Layer 9 of a small transformer language model trained on English Wikipedia (14 layers, counted from 0, width 128).
A neuron's activation on a vector x is SiLU(gate . x) times (in . x), where the dot is the dot product.

Input weights of the MLP neurons that the questions are about. A number n stands for (n - 500) times 0.001.
n24 gate: 504 516 410 500 542 508 345 496 504 368 441 390 488 364 767 419 578 581 303 455 387 532 617 604 528 327 512 293 340 621 456 354 658 433 545 406 529 388 237 475 617 578 651 550 444 536 555 630 395 127 272 552 630 474 277 496 443 361 413 538 284 181 544 590 229 529 709 574 405 477 895 455 516 419 400 477 237 735 238 321 517 722 551 243 529 504 626 546 535 388 541 387 523 492 524 395 559 295 598 381 229 421 140 552 703 582 547 488 690 425 601 467 317 436 455 658 551 452 299 386 496 528 374 570 419 521 333 500
n38 gate: 442 464 640 646 712 547 588 812 474 536 564 525 356 729 744 586 521 583 639 159 672 622 541 449 432 739 472 294 333 600 508 521 553 709 131 251 538 559 520 500 512 333 487 492 569 516 436 652 410 442 593 553 609 531 458 372 702 402 448 449 391 500 549 405 582 525 738 413 788 302 552 628 398 212 293 456 521 111 580 445 174 451 636 386 496 432 421 279 432 613 364 457 710 621 496 642 440 400 511 461 544 336 227 520 601 715 604 617 463 481 398 607 618 396 483 582 426 504 616 516 794 395 518 683 473 353 605 527
n41 gate: 463 486 460 547 464 656 587 524 476 575 536 459 477 382 630 465 465 497 419 538 659 408 503 577 534 603 604 318 358 543 310 414 587 449 411 441 377 684 383 633 404 397 605 414 574 390 406 459 494 388 461 471 357 375 379 456 509 397 557 392 511 494 537 462 546 455 683 582 441 405 607 462 614 355 401 640 464 349 488 420 494 480 568 669 547 617 564 455 418 556 358 344 581 573 413 514 603 458 430 503 500 462 500 310 592 601 521 466 790 581 500 573 503 399 346 309 558 483 455 555 450 354 565 803 514 506 409 403
n90 gate: 314 450 484 534 574 385 433 538 422 490 331 633 378 644 552 314 568 695 537 627 395 500 557 487 570 586 530 441 437 310 244 629 524 579 555 374 633 382 420 376 392 548 423 486 557 341 274 432 507 510 386 362 571 525 389 575 391 479 600 419 319 423 580 462 561 587 643 510 612 637 470 405 406 436 478 624 304 467 316 315 556 642 559 446 746 500 657 447 497 646 500 535 441 304 541 464 553 90 521 457 663 441 417 632 472 592 509 567 602 622 665 650 378 371 589 558 582 436 249 493 368 433 471 582 494 548 293 487
n166 gate: 585 551 789 625 393 468 494 595 522 434 393 414 534 319 645 366 517 589 773 604 397 629 500 513 507 588 527 480 568 301 483 560 442 362 360 340 528 591 338 577 703 451 362 271 527 597 561 531 555 580 440 312 553 710 423 619 320 475 513 486 415 671 527 666 500 588 585 403 309 391 627 683 428 466 228 450 436 466 592 761 404 531 674 534 438 624 600 425 376 446 459 386 709 594 455 497 435 302 446 529 415 535 426 541 195 347 534 443 730 385 551 465 613 478 521 514 696 316 477 555 525 469 533 587 434 489 554 467
n238 gate: 723 652 625 473 348 617 564 519 563 641 410 724 349 584 605 605 530 543 388 389 447 437 357 206 485 496 379 213 461 387 609 419 530 691 500 482 325 612 619 627 594 634 340 508 537 758 457 681 402 279 519 553 476 650 681 550 443 516 685 414 295 410 448 641 361 465 364 611 650 555 555 511 511 655 218 576 407 337 554 616 422 357 643 306 409 523 659 602 529 510 338 613 292 603 379 504 370 540 451 385 589 519 546 500 608 296 351 344 658 479 586 383 527 349 527 508 456 257 485 515 716 374 334 599 507 312 389 248
n244 gate: 450 486 678 420 455 539 377 635 488 699 451 562 656 396 570 640 450 612 572 506 552 451 552 572 474 568 398 356 539 424 262 398 585 269 396 318 244 667 497 408 395 547 509 461 549 378 442 450 506 441 715 485 497 588 455 477 494 561 394 500 578 358 477 344 488 575 434 405 571 731 548 412 413 456 434 556 416 560 344 422 536 468 420 451 600 524 544 352 537 495 494 557 604 547 719 626 543 503 588 522 368 437 449 576 595 559 437 566 532 538 483 497 467 475 474 485 429 532 474 497 381 327 444 222 436 369 549 453
n250 gate: 505 438 565 538 487 363 467 490 450 637 427 364 561 480 495 613 520 526 502 589 490 577 465 450 611 410 449 560 531 589 602 647 663 517 528 509 521 346 426 388 538 431 505 575 470 429 432 573 488 454 554 515 456 449 700 451 578 479 325 640 490 440 512 381 375 400 477 442 476 582 495 326 471 563 487 580 417 525 521 410 464 553 610 286 520 453 470 601 576 606 369 484 527 332 610 548 581 463 500 373 406 651 379 555 667 498 437 488 349 584 505 472 618 352 384 465 593 495 527 430 538 545 344 416 526 623 515 557
n275 gate: 397 541 649 632 397 611 450 535 244 526 420 773 313 418 500 401 639 661 595 593 771 409 378 485 635 457 560 396 352 543 572 733 400 414 691 411 437 809 455 496 523 364 702 567 519 403 380 577 439 442 586 683 346 533 430 657 307 404 511 782 511 409 492 512 580 504 563 395 478 714 612 435 544 450 480 659 480 424 476 425 389 316 664 329 477 536 620 309 239 525 423 230 515 562 508 511 312 246 477 698 451 496 390 363 441 370 597 470 680 255 523 585 579 273 581 251 334 466 478 542 320 655 430 321 478 617 368 343
n304 gate: 563 518 754 514 575 621 344 625 599 552 279 509 606 468 552 68 336 694 482 500 572 464 302 526 681 486 601 548 622 390 204 430 437 465 440 218 723 726 251 688 726 312 561 417 469 531 429 572 478 546 426 523 719 524 435 327 305 500 478 687 363 556 24 318 306 431 337 509 381 374 562 473 552 748 399 653 528 767 176 505 575 428 522 464 532 481 577 420 316 425 161 364 474 477 365 526 377 597 445 243 607 546 375 743 435 535 569 589 744 575 401 427 389 614 663 654 481 415 403 649 334 527 684 239 375 86 371 694
n24 in: 596 627 451 387 621 596 486 430 603 589 400 370 419 362 615 525 316 586 564 431 257 543 460 726 509 443 491 583 683 569 362 624 522 536 368 595 538 497 482 547 500 506 449 516 408 560 645 633 515 200 396 540 616 390 396 519 503 420 470 446 441 334 488 463 676 487 484 594 527 598 678 584 453 596 626 628 423 637 659 503 465 549 515 668 441 420 634 586 491 531 717 586 512 456 522 464 732 530 492 598 442 506 516 386 487 413 419 540 447 637 469 491 487 516 537 686 592 344 654 184 497 616 315 591 597 481 421 456
n38 in: 485 331 484 661 618 443 503 518 558 560 604 625 329 367 602 603 535 540 562 273 442 599 517 644 443 609 594 433 525 423 510 731 631 554 430 449 354 539 571 349 566 430 550 574 500 466 550 479 424 420 327 524 481 296 673 503 323 263 459 604 395 600 490 469 476 680 454 339 413 477 402 458 431 524 437 400 354 398 624 468 375 294 476 435 330 382 486 482 393 497 555 461 673 720 235 490 414 487 321 605 602 525 493 651 451 553 494 398 459 653 356 285 472 595 791 717 442 271 527 780 578 670 393 510 438 458 256 556
n41 in: 429 483 484 393 461 597 632 552 674 437 455 495 717 518 442 492 416 410 553 702 646 445 518 599 426 518 453 483 416 488 415 451 598 527 492 571 419 546 490 456 558 426 382 427 453 325 408 500 490 446 415 480 558 454 345 520 467 558 554 531 481 607 483 487 530 609 581 480 470 347 429 541 459 568 530 561 492 500 381 474 370 591 517 432 602 537 472 497 581 421 485 508 310 569 520 493 685 549 548 508 406 340 492 417 495 370 502 473 518 601 362 459 425 316 503 477 594 583 727 642 549 450 527 469 688 356 507 498
n90 in: 487 377 489 545 413 639 536 583 581 526 466 274 672 524 549 515 452 443 741 470 616 740 452 489 550 509 675 607 525 405 551 531 542 482 399 408 540 420 541 469 467 536 361 466 515 667 669 389 449 591 546 551 442 561 573 527 153 397 618 637 506 543 580 597 254 491 550 427 596 503 406 419 345 572 369 448 444 465 442 549 556 383 526 533 551 605 563 624 471 583 422 472 407 476 536 552 425 480 505 538 494 699 718 518 518 474 489 376 455 522 518 280 423 367 726 389 364 331 515 446 632 435 706 451 557 421 429 511
n166 in: 519 618 489 515 410 528 452 670 425 425 513 461 615 555 546 578 400 488 443 409 476 610 617 506 630 460 447 509 538 644 527 522 503 656 561 528 314 672 485 436 359 671 643 580 598 553 456 542 662 710 337 560 376 532 512 473 403 444 394 609 360 734 631 479 536 481 693 610 559 491 497 343 618 419 381 305 450 556 556 621 547 686 479 583 627 559 470 590 641 389 600 740 419 482 572 500 415 333 581 269 574 522 562 392 426 605 519 530 569 494 530 645 509 691 503 500 739 581 576 388 589 562 471 482 509 325 524 503
n238 in: 755 558 616 563 541 657 534 557 603 722 411 603 561 570 594 487 227 456 379 347 507 484 329 732 358 282 522 468 606 596 709 578 447 432 443 598 469 439 484 403 546 624 452 534 513 461 349 493 228 510 645 434 464 535 419 591 437 565 477 377 534 759 532 553 355 449 486 517 433 481 349 550 260 507 345 370 435 490 537 683 371 276 596 487 470 643 583 520 635 579 556 613 602 543 322 332 796 471 446 507 474 473 483 510 439 353 482 519 427 384 399 510 399 469 546 421 385 428 532 361 497 516 500 694 547 336 662 500
n244 in: 506 630 505 531 383 449 567 429 341 487 454 356 597 450 434 643 564 529 374 545 500 615 528 673 524 599 532 433 311 456 363 526 541 419 511 513 540 458 484 348 481 562 457 477 375 562 569 544 431 542 472 376 662 509 489 493 497 687 562 517 321 514 486 308 503 480 417 506 508 598 446 558 442 575 400 684 540 519 491 361 423 558 548 628 481 303 419 500 521 434 489 697 521 494 599 614 382 748 440 326 611 554 692 533 576 548 450 400 564 485 456 511 548 485 531 566 322 516 449 478 760 514 689 399 550 587 552 529
n250 in: 420 381 345 336 489 412 585 370 414 489 474 599 433 732 613 555 592 629 342 481 434 410 533 432 586 466 519 473 517 394 459 528 481 527 522 536 514 435 522 539 434 542 580 494 356 492 480 390 204 472 520 555 447 426 581 549 459 437 535 520 476 380 538 425 527 444 477 631 591 691 597 508 447 571 494 582 562 484 477 610 611 322 481 541 503 389 522 509 455 513 514 443 468 659 646 442 514 599 455 329 581 660 402 508 421 503 668 508 324 469 571 605 517 445 387 660 223 598 393 401 447 446 506 299 510 528 408 508
n275 in: 405 679 563 546 375 615 258 446 476 293 622 621 519 397 472 546 563 547 610 322 490 490 539 643 510 400 382 405 571 506 429 574 634 216 497 415 668 540 391 404 601 623 439 644 481 478 227 405 471 510 266 507 485 486 243 485 543 466 567 652 416 652 449 569 529 326 723 490 328 494 385 444 456 526 605 592 419 613 399 429 409 441 602 448 332 439 618 310 529 542 431 273 456 503 510 525 510 567 687 455 420 427 480 620 460 563 585 619 556 409 714 687 537 486 622 693 493 474 666 601 644 610 381 444 528 447 461 447
n304 in: 565 732 386 395 483 225 466 411 441 426 597 326 409 554 427 473 470 436 699 567 726 596 603 487 350 344 403 333 344 406 344 589 503 448 388 463 565 548 559 676 470 199 517 558 457 490 469 784 553 662 490 397 631 450 493 444 577 448 441 725 452 448 592 587 803 626 462 443 532 632 523 513 503 297 411 616 624 438 521 325 517 427 490 467 480 721 584 462 529 546 423 704 458 301 503 603 368 546 408 567 667 588 374 536 493 539 377 644 603 565 470 420 613 489 470 567 369 599 607 517 766 536 586 382 513 548 533 535

Each question shows a token from some text and the vector x that enters the MLP there. A number n stands for (n - 500) times 0.0053.

" the": 463 554 686 421 521 434 384 600 661 448 508 405 633 561 597 582 470 497 460 432 514 537 541 522 522 405 447 516 580 430 534 400 597 459 543 436 541 489 522 500 576 423 486 420 470 414 504 474 496 566 617 418 513 513 514 858 480 544 493 534 325 469 505 569 466 413 401 489 415 578 522 450 593 471 507 511 454 535 401 450 514 495 534 555 597 488 411 520 578 480 570 498 450 576 578 589 440 441 127 459 438 528 450 490 451 434 492 545 539 558 565 521 227 570 643 510 450 500 566 588 388 375 459 451 646 388 515 445
Which of these neurons fires most? n90

" of": 512 764 702 465 418 531 398 546 470 326 398 528 565 512 684 560 499 610 522 571 541 634 530 579 473 523 430 587 571 405 591 403 546 306 462 460 461 540 470 539 473 496 502 404 448 460 403 464 428 526 484 463 446 432 445 867 551 530 440 548 382 374 472 577 503 466 482 564 461 448 480 549 549 467 528 433 520 538 393 462 454 544 633 540 436 577 423 471 612 584 482 475 283 513 520 591 516 511 246 500 552 430 473 515 478 526 425 450 374 460 608 447 437 488 429 526 475 629 444 561 555 380 508 425 758 512 491 442
The most active neuron and its activation: n244, at about 0.21

" part": 495 586 562 377 406 579 283 407 544 439 462 436 447 489 587 620 439 496 496 399 272 574 593 541 558 515 517 336 438 631 587 433 647 556 601 401 623 447 639 667 447 541 471 485 409 623 773 406 593 520 330 453 483 355 450 590 484 471 540 402 254 290 565 594 447 472 514 439 429 425 370 516 569 464 523 628 547 603 395 489 408 510 440 549 402 446 512 422 548 466 745 444 555 542 537 533 412 525 362 320 475 341 528 465 636 567 402 470 382 500 548 490 402 447 413 496 571 423 481 500 583 529 444 506 699 627 395 356
Which of these neurons fires most? n24

"act": 528 647 603 670 419 441 737 479 441 693 450 492 479 613 266 544 594 418 485 638 436 574 549 364 469 511 293 439 458 595 426 410 627 565 575 741 380 515 699 301 476 545 503 699 567 400 548 573 447 487 632 580 515 584 436 524 513 518 471 483 523 502 557 477 724 509 417 504 549 604 484 352 628 550 534 268 536 720 631 525 471 546 519 597 484 569 429 360 472 435 644 518 392 639 412 527 538 616 354 527 600 535 562 399 591 452 434 576 359 405 522 566 712 513 572 505 374 669 478 673 432 486 610 485 676 553 590 481
Which of these neurons fires most? n90

"n": 583 320 495 369 537 433 655 475 514 381 630 543 538 593 380 363 510 365 362 627 594 473 564 518 510 420 552 381 520 756 540 510 471 685 511 638 468 588 463 585 451 589 499 642 507 439 515 448 753 471 524 528 399 595 497 732 370 551 508 389 550 536 496 533 521 511 620 489 483 509 473 434 527 459 538 543 446 506 562 620 533 598 489 474 591 325 675 518 719 415 633 455 583 451 455 454 396 435 324 364 482 437 337 505 490 483 536 542 326 636 465 513 429 507 621 669 578 710 442 332 595 509 593 500 610 431 663 457
Which of these neurons fires most? n275

"'": 603 629 538 547 458 395 432 477 547 533 491 443 555 492 569 543 488 530 489 514 623 473 428 571 540 505 407 484 527 488 577 444 658 339 540 461 397 556 631 497 621 485 545 385 467 524 518 489 545 515 601 537 359 517 528 705 433 531 512 549 451 349 432 600 435 459 550 480 488 469 448 579 547 481 450 515 543 483 537 498 510 576 542 587 539 437 500 579 554 543 432 502 365 398 534 594 517 481 67 336 513 335 428 362 513 362 284 575 350 615 502 404 331 556 461 483 487 551 672 414 393 354 415 354 604 433 479 514
The two highest activations, in order: n238, n38

"/": 431 501 515 560 409 376 627 627 449 294 506 470 601 447 385 563 598 563 277 591 555 490 600 487 500 574 375 585 542 418 318 425 645 322 730 505 499 457 599 427 570 501 593 353 459 442 544 485 525 654 524 532 360 659 551 590 582 511 429 484 506 567 451 583 468 495 429 427 515 582 444 540 532 599 484 218 574 578 505 508 442 590 600 690 460 487 423 592 583 553 490 459 471 518 390 488 492 568 226 499 467 489 568 375 653 443 340 362 209 553 519 504 452 477 593 440 407 506 544 572 404 490 493 596 605 439 559 537
The two highest activations, in order: n24, n304

"s": 523 448 539 532 487 341 349 455 489 483 535 556 550 518 408 508 562 565 585 568 462 575 521 499 502 517 439 513 468 514 538 530 587 521 583 302 599 381 553 506 554 514 583 424 452 603 620 401 519 621 608 529 424 511 542 877 461 535 561 574 498 498 493 602 511 513 502 524 414 524 313 483 470 516 514 570 577 358 490 546 499 557 448 497 580 526 514 539 613 502 585 589 524 439 564 526 539 532 165 401 498 517 482 465 480 466 269 579 367 447 420 528 201 557 451 573 463 603 465 437 437 520 548 554 648 507 438 723
The most active neuron and its activation: n275, at about 0.19

"-": 468 420 481 652 417 579 566 589 442 525 565 564 543 529 438 446 499 514 448 423 539 626 474 599 420 512 208 434 512 456 446 389 552 385 678 305 452 552 401 402 474 452 545 370 239 539 465 299 491 563 546 542 198 466 495 555 491 538 424 484 525 501 509 352 653 532 562 438 409 562 539 428 630 497 527 293 469 617 490 662 559 486 609 572 530 461 526 553 559 424 478 414 741 391 499 607 295 612 423 494 403 477 522 490 561 604 510 761 722 585 539 517 311 586 536 564 421 564 434 565 562 503 594 519 470 391 524 418
The two highest activations, in order: n244, n275

" This": 556 371 738 551 460 564 296 526 604 458 503 482 676 373 599 619 497 692 451 459 581 632 479 525 357 473 503 395 455 280 566 471 619 546 515 519 513 551 596 514 539 469 450 485 435 596 590 502 639 607 561 509 545 388 448 706 411 463 501 530 332 386 587 679 664 507 466 515 462 630 544 609 626 484 416 565 531 550 470 545 456 485 573 638 568 479 453 433 473 553 572 563 508 520 426 503 493 559 230 556 569 501 501 565 416 472 425 444 479 687 543 501 646 614 584 579 424 562 542 538 491 465 480 553 681 551 383 535
Which three neurons fire most, strongest first? n244, n304, n250

" by": 462 808 783 389 451 490 388 482 444 478 461 544 631 447 542 496 503 523 491 493 661 549 563 545 466 467 474 507 524 536 441 420 506 277 507 497 510 460 451 570 497 474 624 483 488 624 435 497 548 506 478 365 486 510 528 686 524 587 538 449 376 430 407 539 517 501 511 452 532 390 370 584 521 401 511 461 606 440 367 519 450 522 572 509 516 523 502 462 591 634 510 448 323 473 534 506 498 415 93 480 568 550 515 565 503 539 350 498 464 477 539 485 471 501 361 437 508 542 568 463 526 397 387 547 739 548 606 329
The most active neuron and its activation: n238, at about 0.22

"\n": 646 435 582 477 442 595 437 441 566 411 455 545 539 565 366 484 636 506 376 454 473 565 426 577 343 365 425 433 555 585 457 482 582 520 645 211 715 611 552 499 517 479 508 615 488 473 541 402 659 701 559 511 564 502 565 515 480 480 358 425 438 531 567 430 565 458 315 464 376 457 402 652 556 468 528 464 431 632 459 592 654 473 564 586 414 589 333 504 712 537 593 461 694 397 616 660 426 637 473 483 407 556 461 473 537 395 340 742 609 509 443 590 483 569 358 438 472 479 717 571 525 684 428 503 602 471 626 375
Which of these neurons fires most? n90

" Swedish": 401 419 684 471 477 423 553 535 586 402 433 487 544 456 498 702 551 524 502 418 573 433 494 674 552 507 353 479 517 443 410 428 550 330 571 568 478 457 632 428 508 585 443 457 323 540 531 455 532 568 562 563 313 566 489 680 545 487 457 417 553 518 338 645 538 531 417 490 511 604 395 537 525 546 506 319 609 539 556 547 424 588 504 637 482 482 371 484 561 440 604 449 537 585 551 564 491 553 130 522 467 522 583 382 490 456 620 487 361 718 409 499 281 545 531 428 484 518 507 526 473 389 514 477 704 566 413 431
Which of these neurons fires most? n304

"|": 509 594 569 596 526 427 404 543 414 458 495 453 552 473 676 611 522 586 408 610 639 602 498 559 542 362 411 369 529 522 578 438 629 400 559 318 502 551 525 477 495 553 468 482 540 464 399 411 591 496 561 441 327 540 488 695 536 537 324 517 432 432 582 527 525 544 669 402 325 542 478 431 537 442 450 504 507 460 497 468 468 535 611 343 556 540 470 527 640 599 577 429 393 449 546 581 401 545 135 385 329 510 506 460 540 564 312 534 555 547 550 535 437 543 501 453 469 454 633 604 473 381 487 422 539 459 419 381
The most active neuron and its activation: n275, at about 0.84

",": 429 561 551 487 482 466 374 577 386 396 524 552 568 542 486 345 489 484 533 550 746 508 666 674 457 529 480 663 490 408 511 448 572 361 517 506 625 483 616 599 482 531 501 562 439 633 550 528 623 586 358 465 302 417 538 717 474 594 499 584 331 563 486 401 504 516 465 500 558 516 409 617 513 460 503 235 568 578 434 574 433 517 543 557 508 560 392 447 450 607 541 521 413 497 453 566 420 504 205 419 550 470 584 432 460 505 372 485 503 181 468 566 622 514 433 399 485 477 476 406 378 472 494 521 708 521 468 621
Which of these neurons fires most? n166

" use": 476 675 619 429 397 550 214 544 533 204 450 507 607 427 618 606 425 539 489 572 464 526 434 480 369 505 495 448 510 519 482 423 422 298 654 427 512 590 488 496 473 432 519 462 445 507 526 438 436 604 394 471 408 404 369 640 481 466 469 495 444 361 612 623 558 418 393 554 522 374 401 547 500 439 536 581 517 696 469 513 530 561 601 621 489 458 431 489 599 408 647 537 580 590 577 557 444 535 186 385 461 506 671 533 561 636 410 379 416 468 546 450 438 426 402 469 486 539 374 482 585 621 564 579 741 520 403 555
Which of these neurons fires most? n38

" very": 479 470 633 526 529 575 328 509 531 323 477 526 533 541 475 527 461 481 629 445 578 699 575 390 500 478 584 128 578 567 519 535 657 436 518 448 457 429 580 600 523 529 403 489 492 428 516 506 499 608 558 538 432 531 521 627 491 434 454 702 332 613 544 655 411 454 396 539 359 456 510 349 630 519 523 370 311 656 453 431 574 468 530 629 289 419 634 609 458 381 561 371 454 464 492 643 373 283 342 412 462 520 570 609 408 542 559 489 432 398 503 586 367 471 467 445 343 652 464 439 509 500 413 505 599 543 545 498
Which of these neurons fires most? n275

" |": 429 639 535 455 462 558 449 554 400 450 509 404 562 440 510 573 474 601 477 434 537 570 490 592 545 447 362 575 521 606 428 428 526 491 578 378 554 497 477 527 427 507 431 541 261 482 431 478 514 545 576 446 260 450 521 650 550 497 414 566 534 443 579 407 611 510 476 431 447 618 491 461 510 381 475 535 468 428 495 363 352 528 539 548 496 448 407 448 626 656 569 532 421 512 521 589 418 525 79 457 503 437 562 465 587 549 484 437 565 617 616 537 431 482 551 515 466 523 515 500 574 354 618 421 504 492 468 438
Which of these neurons fires most? n244

".": 504 607 665 492 504 371 341 439 593 576 550 491 614 485 745 697 444 689 451 474 549 564 456 518 489 440 466 242 489 467 522 416 702 184 501 387 419 619 502 548 545 457 504 386 554 498 442 415 588 508 566 462 241 547 450 533 520 556 449 509 396 441 520 649 528 591 574 438 431 386 421 569 545 483 442 607 493 512 390 507 491 559 562 503 551 556 595 503 683 746 533 485 449 513 519 527 583 491 314 492 339 446 412 491 479 428 387 552 417 480 554 578 245 481 403 507 482 561 656 493 457 345 495 377 644 404 437 383
Which three neurons fire most, strongest first? n41, n238, n275

"us": 525 737 249 343 556 563 681 528 577 431 522 510 511 553 442 646 630 255 494 584 466 462 606 463 463 538 505 383 522 589 485 465 461 434 518 617 515 542 456 459 406 504 451 647 464 361 591 440 580 575 483 438 400 562 628 726 522 593 433 509 497 624 439 448 563 588 499 543 516 637 415 538 482 582 461 503 491 518 654 557 555 540 567 614 553 549 502 472 595 398 569 494 252 514 422 429 446 587 351 481 579 376 755 507 651 447 596 557 550 560 431 412 500 448 379 523 379 668 573 467 449 467 492 331 716 628 605 559
Which three neurons fire most, strongest first? n38, n275, n90

" since": 564 460 720 454 568 527 409 529 633 505 582 561 578 436 701 494 460 473 479 509 543 562 451 450 674 346 395 261 363 615 488 483 638 380 519 321 512 371 686 413 490 537 479 335 489 596 392 400 508 514 488 530 503 579 601 622 418 432 485 462 367 456 431 390 461 445 512 611 438 530 345 724 594 440 440 683 606 462 363 446 428 618 579 558 483 472 447 565 693 558 529 370 580 553 413 459 511 608 306 403 384 581 484 560 500 386 350 545 574 458 518 562 228 531 476 490 491 510 532 372 484 414 440 339 665 428 429 347
The two highest activations, in order: n238, n244

" mo": 452 350 504 755 355 379 291 489 593 390 497 509 603 587 482 437 547 339 650 434 405 644 492 505 474 453 480 465 517 505 518 486 555 681 644 551 668 616 473 492 396 440 561 409 465 488 683 563 560 543 559 353 469 580 304 677 418 567 545 343 366 477 392 548 576 591 550 575 601 415 517 425 612 509 562 343 500 614 261 419 505 595 506 522 534 556 370 405 631 453 463 528 456 457 507 495 574 641 303 554 488 692 560 494 529 556 645 400 308 547 541 398 362 509 385 554 483 488 618 475 566 451 417 334 583 456 396 510
Which of these neurons fires most? n238

"ion": 564 657 555 539 501 551 268 414 489 523 583 450 463 485 399 516 445 560 573 436 513 579 537 565 496 442 545 661 492 478 517 326 494 323 477 442 547 421 544 688 505 415 425 475 262 689 491 583 527 562 467 575 525 482 516 748 511 577 494 500 448 536 389 419 601 513 366 458 456 562 387 459 383 437 532 336 611 542 421 561 500 420 448 552 483 446 480 492 461 419 474 607 430 596 646 587 374 573 276 338 522 598 664 638 527 569 398 511 416 422 439 526 489 495 489 424 427 586 468 409 588 583 479 394 830 559 640 650
Which of these neurons fires most? n304

" law": 535 519 705 561 449 558 419 633 422 539 521 484 606 446 423 661 484 499 573 459 467 486 483 482 460 564 431 533 548 404 379 430 594 570 455 596 575 385 580 630 558 592 448 607 382 604 568 591 502 458 430 499 474 497 239 716 364 614 492 462 444 515 497 601 568 437 490 614 306 590 287 452 413 518 457 421 563 408 542 630 412 455 548 675 587 507 577 509 638 391 528 470 651 392 663 667 534 525 268 366 464 603 552 534 547 566 348 598 441 491 491 571 430 464 613 460 330 574 571 526 523 600 445 484 639 518 469 681
Which of these neurons fires most? n244

" ass": 498 418 555 573 522 542 402 437 376 440 418 516 580 468 318 292 419 333 639 429 398 676 346 598 438 335 554 436 524 655 391 428 463 356 527 710 580 369 686 405 421 545 577 430 440 579 599 507 681 475 516 473 361 556 291 479 403 567 479 548 416 525 542 656 530 640 574 357 350 416 319 508 549 546 540 373 562 497 500 671 658 314 556 700 513 566 449 448 606 578 480 513 561 538 509 465 301 448 374 466 674 513 442 638 505 501 448 558 325 560 527 437 452 498 407 478 467 595 600 656 462 516 475 556 537 524 508 537
Which of these neurons fires most? n250

"Art": 455 309 620 578 432 481 184 479 527 323 411 396 486 474 409 563 493 406 707 657 621 547 588 676 583 573 426 421 473 609 578 461 527 470 667 566 542 609 551 427 420 545 486 611 389 548 556 518 697 469 518 543 358 411 406 503 401 531 533 406 354 508 605 505 511 645 423 438 372 558 406 616 602 507 508 642 485 408 378 778 453 408 546 664 515 468 573 402 581 447 528 496 527 584 449 592 531 555 290 539 557 620 476 497 498 388 449 386 292 511 461 552 689 504 418 497 393 421 513 563 558 497 567 512 669 521 395 533
The two highest activations, in order: n275, n238

"  ": 475 362 397 579 430 625 547 554 535 262 562 501 606 568 382 479 523 405 470 435 678 634 552 506 437 415 452 385 487 615 526 507 571 432 609 475 452 582 485 571 592 476 435 438 552 531 655 260 494 469 555 542 454 449 494 507 399 453 379 380 557 584 583 404 677 528 522 284 516 432 454 639 682 455 553 626 479 641 459 604 500 498 441 528 433 557 410 444 547 474 654 466 408 363 460 574 430 678 235 578 518 456 451 578 533 458 403 547 711 559 452 505 316 586 491 676 470 482 728 456 588 634 553 511 525 578 646 390
The two highest activations, in order: n250, n238

" same": 602 546 663 575 495 593 407 618 493 479 468 559 465 442 245 617 517 527 476 414 560 621 580 553 499 447 477 745 683 406 486 545 505 140 445 499 492 626 525 557 501 521 463 635 396 414 642 597 654 454 430 545 551 371 478 724 506 533 523 538 448 455 496 630 516 530 505 389 551 479 483 499 625 592 534 230 532 535 396 476 503 497 591 530 471 515 480 463 748 443 523 587 416 643 464 565 485 595 194 562 437 450 584 475 446 450 443 501 343 595 507 543 517 528 634 351 435 432 559 498 507 511 475 375 745 507 498 425
Which of these neurons fires most? n250

" Bor": 573 354 548 341 550 542 728 519 500 418 519 458 722 650 478 545 494 284 247 616 580 509 413 375 565 613 493 425 372 841 599 502 499 485 587 700 442 449 501 476 610 428 501 561 351 457 532 560 497 492 532 445 442 502 337 445 620 487 521 441 432 366 685 618 530 525 577 626 539 508 407 507 615 521 484 536 626 533 449 596 445 588 514 617 505 379 420 533 486 454 502 508 350 576 528 435 467 599 394 498 414 513 485 552 541 352 550 507 541 673 502 522 446 544 580 462 531 488 514 604 504 546 538 499 529 441 785 481
Which of these neurons fires most? n275

" or": 506 542 663 525 440 410 311 522 569 529 463 499 583 434 654 602 489 686 452 543 543 565 433 394 546 521 497 358 473 514 502 508 552 96 513 379 455 557 517 559 554 466 499 311 524 425 434 443 672 539 468 432 303 589 476 662 518 488 556 531 371 400 511 566 611 495 606 450 384 486 389 523 542 504 467 498 536 500 402 499 440 571 627 472 605 513 571 499 570 561 518 454 490 477 585 569 476 490 127 362 366 474 439 556 522 529 336 569 457 428 507 569 288 521 386 465 464 562 566 491 357 323 370 424 623 446 427 505
Which of these neurons fires most? n275

" He": 411 237 486 598 468 500 324 538 614 451 636 538 559 590 612 504 306 530 456 522 689 603 499 518 628 484 516 320 522 440 579 364 626 685 523 416 630 638 509 436 355 582 572 391 418 594 543 408 745 558 475 540 504 417 407 450 381 511 574 410 309 566 490 495 631 567 457 557 430 563 359 688 505 353 446 624 571 410 524 608 528 500 529 503 545 491 417 543 583 542 518 613 429 312 435 502 462 404 254 525 428 492 427 606 475 407 510 569 534 687 502 441 478 570 547 606 539 378 529 424 485 469 496 367 704 442 473 405
Which three neurons fire most, strongest first? n90, n304, n38

"lies": 484 691 477 413 405 372 438 631 461 386 495 497 549 564 362 541 497 426 626 427 485 582 627 639 374 524 497 442 415 575 600 511 584 419 529 392 575 437 601 581 553 535 459 559 420 615 563 506 568 571 514 517 605 493 381 701 518 541 576 475 429 661 536 434 359 474 564 512 416 363 332 521 470 627 554 557 586 426 391 619 552 512 446 573 432 524 465 417 572 498 564 626 373 453 514 523 560 360 225 519 595 494 534 565 579 534 401 609 258 546 422 680 327 538 461 404 506 705 548 611 438 432 480 643 702 531 519 657
Which of these neurons fires most? n24

"\n\n": 559 500 752 507 506 449 449 500 586 565 484 503 570 452 684 622 453 534 387 520 529 590 443 472 324 423 435 193 525 461 511 450 672 378 553 290 418 584 447 522 461 442 502 440 483 433 466 503 554 558 567 454 408 544 546 571 533 517 389 487 349 439 619 628 478 599 507 505 425 330 457 607 536 465 427 577 506 481 471 484 465 499 651 348 537 545 456 451 570 654 560 524 479 592 613 573 515 492 329 388 276 437 391 473 524 417 191 530 410 541 485 519 367 444 401 514 532 526 698 438 452 284 468 465 694 407 487 428
The two highest activations, in order: n238, n41

"gi": 595 455 329 483 292 648 760 612 413 584 593 471 553 400 326 591 515 372 581 679 531 452 467 636 473 515 430 357 560 596 496 440 683 540 573 416 481 460 604 377 459 508 521 696 336 240 545 524 471 525 356 510 470 404 294 437 641 516 445 548 393 524 524 211 430 579 487 510 580 322 539 501 501 667 455 640 501 561 486 359 593 443 612 556 502 282 517 455 469 506 456 605 617 434 434 497 484 536 350 392 439 612 635 469 422 509 457 630 694 528 541 435 374 495 255 540 580 673 468 558 472 475 626 428 503 494 310 544
Which of these neurons fires most? n41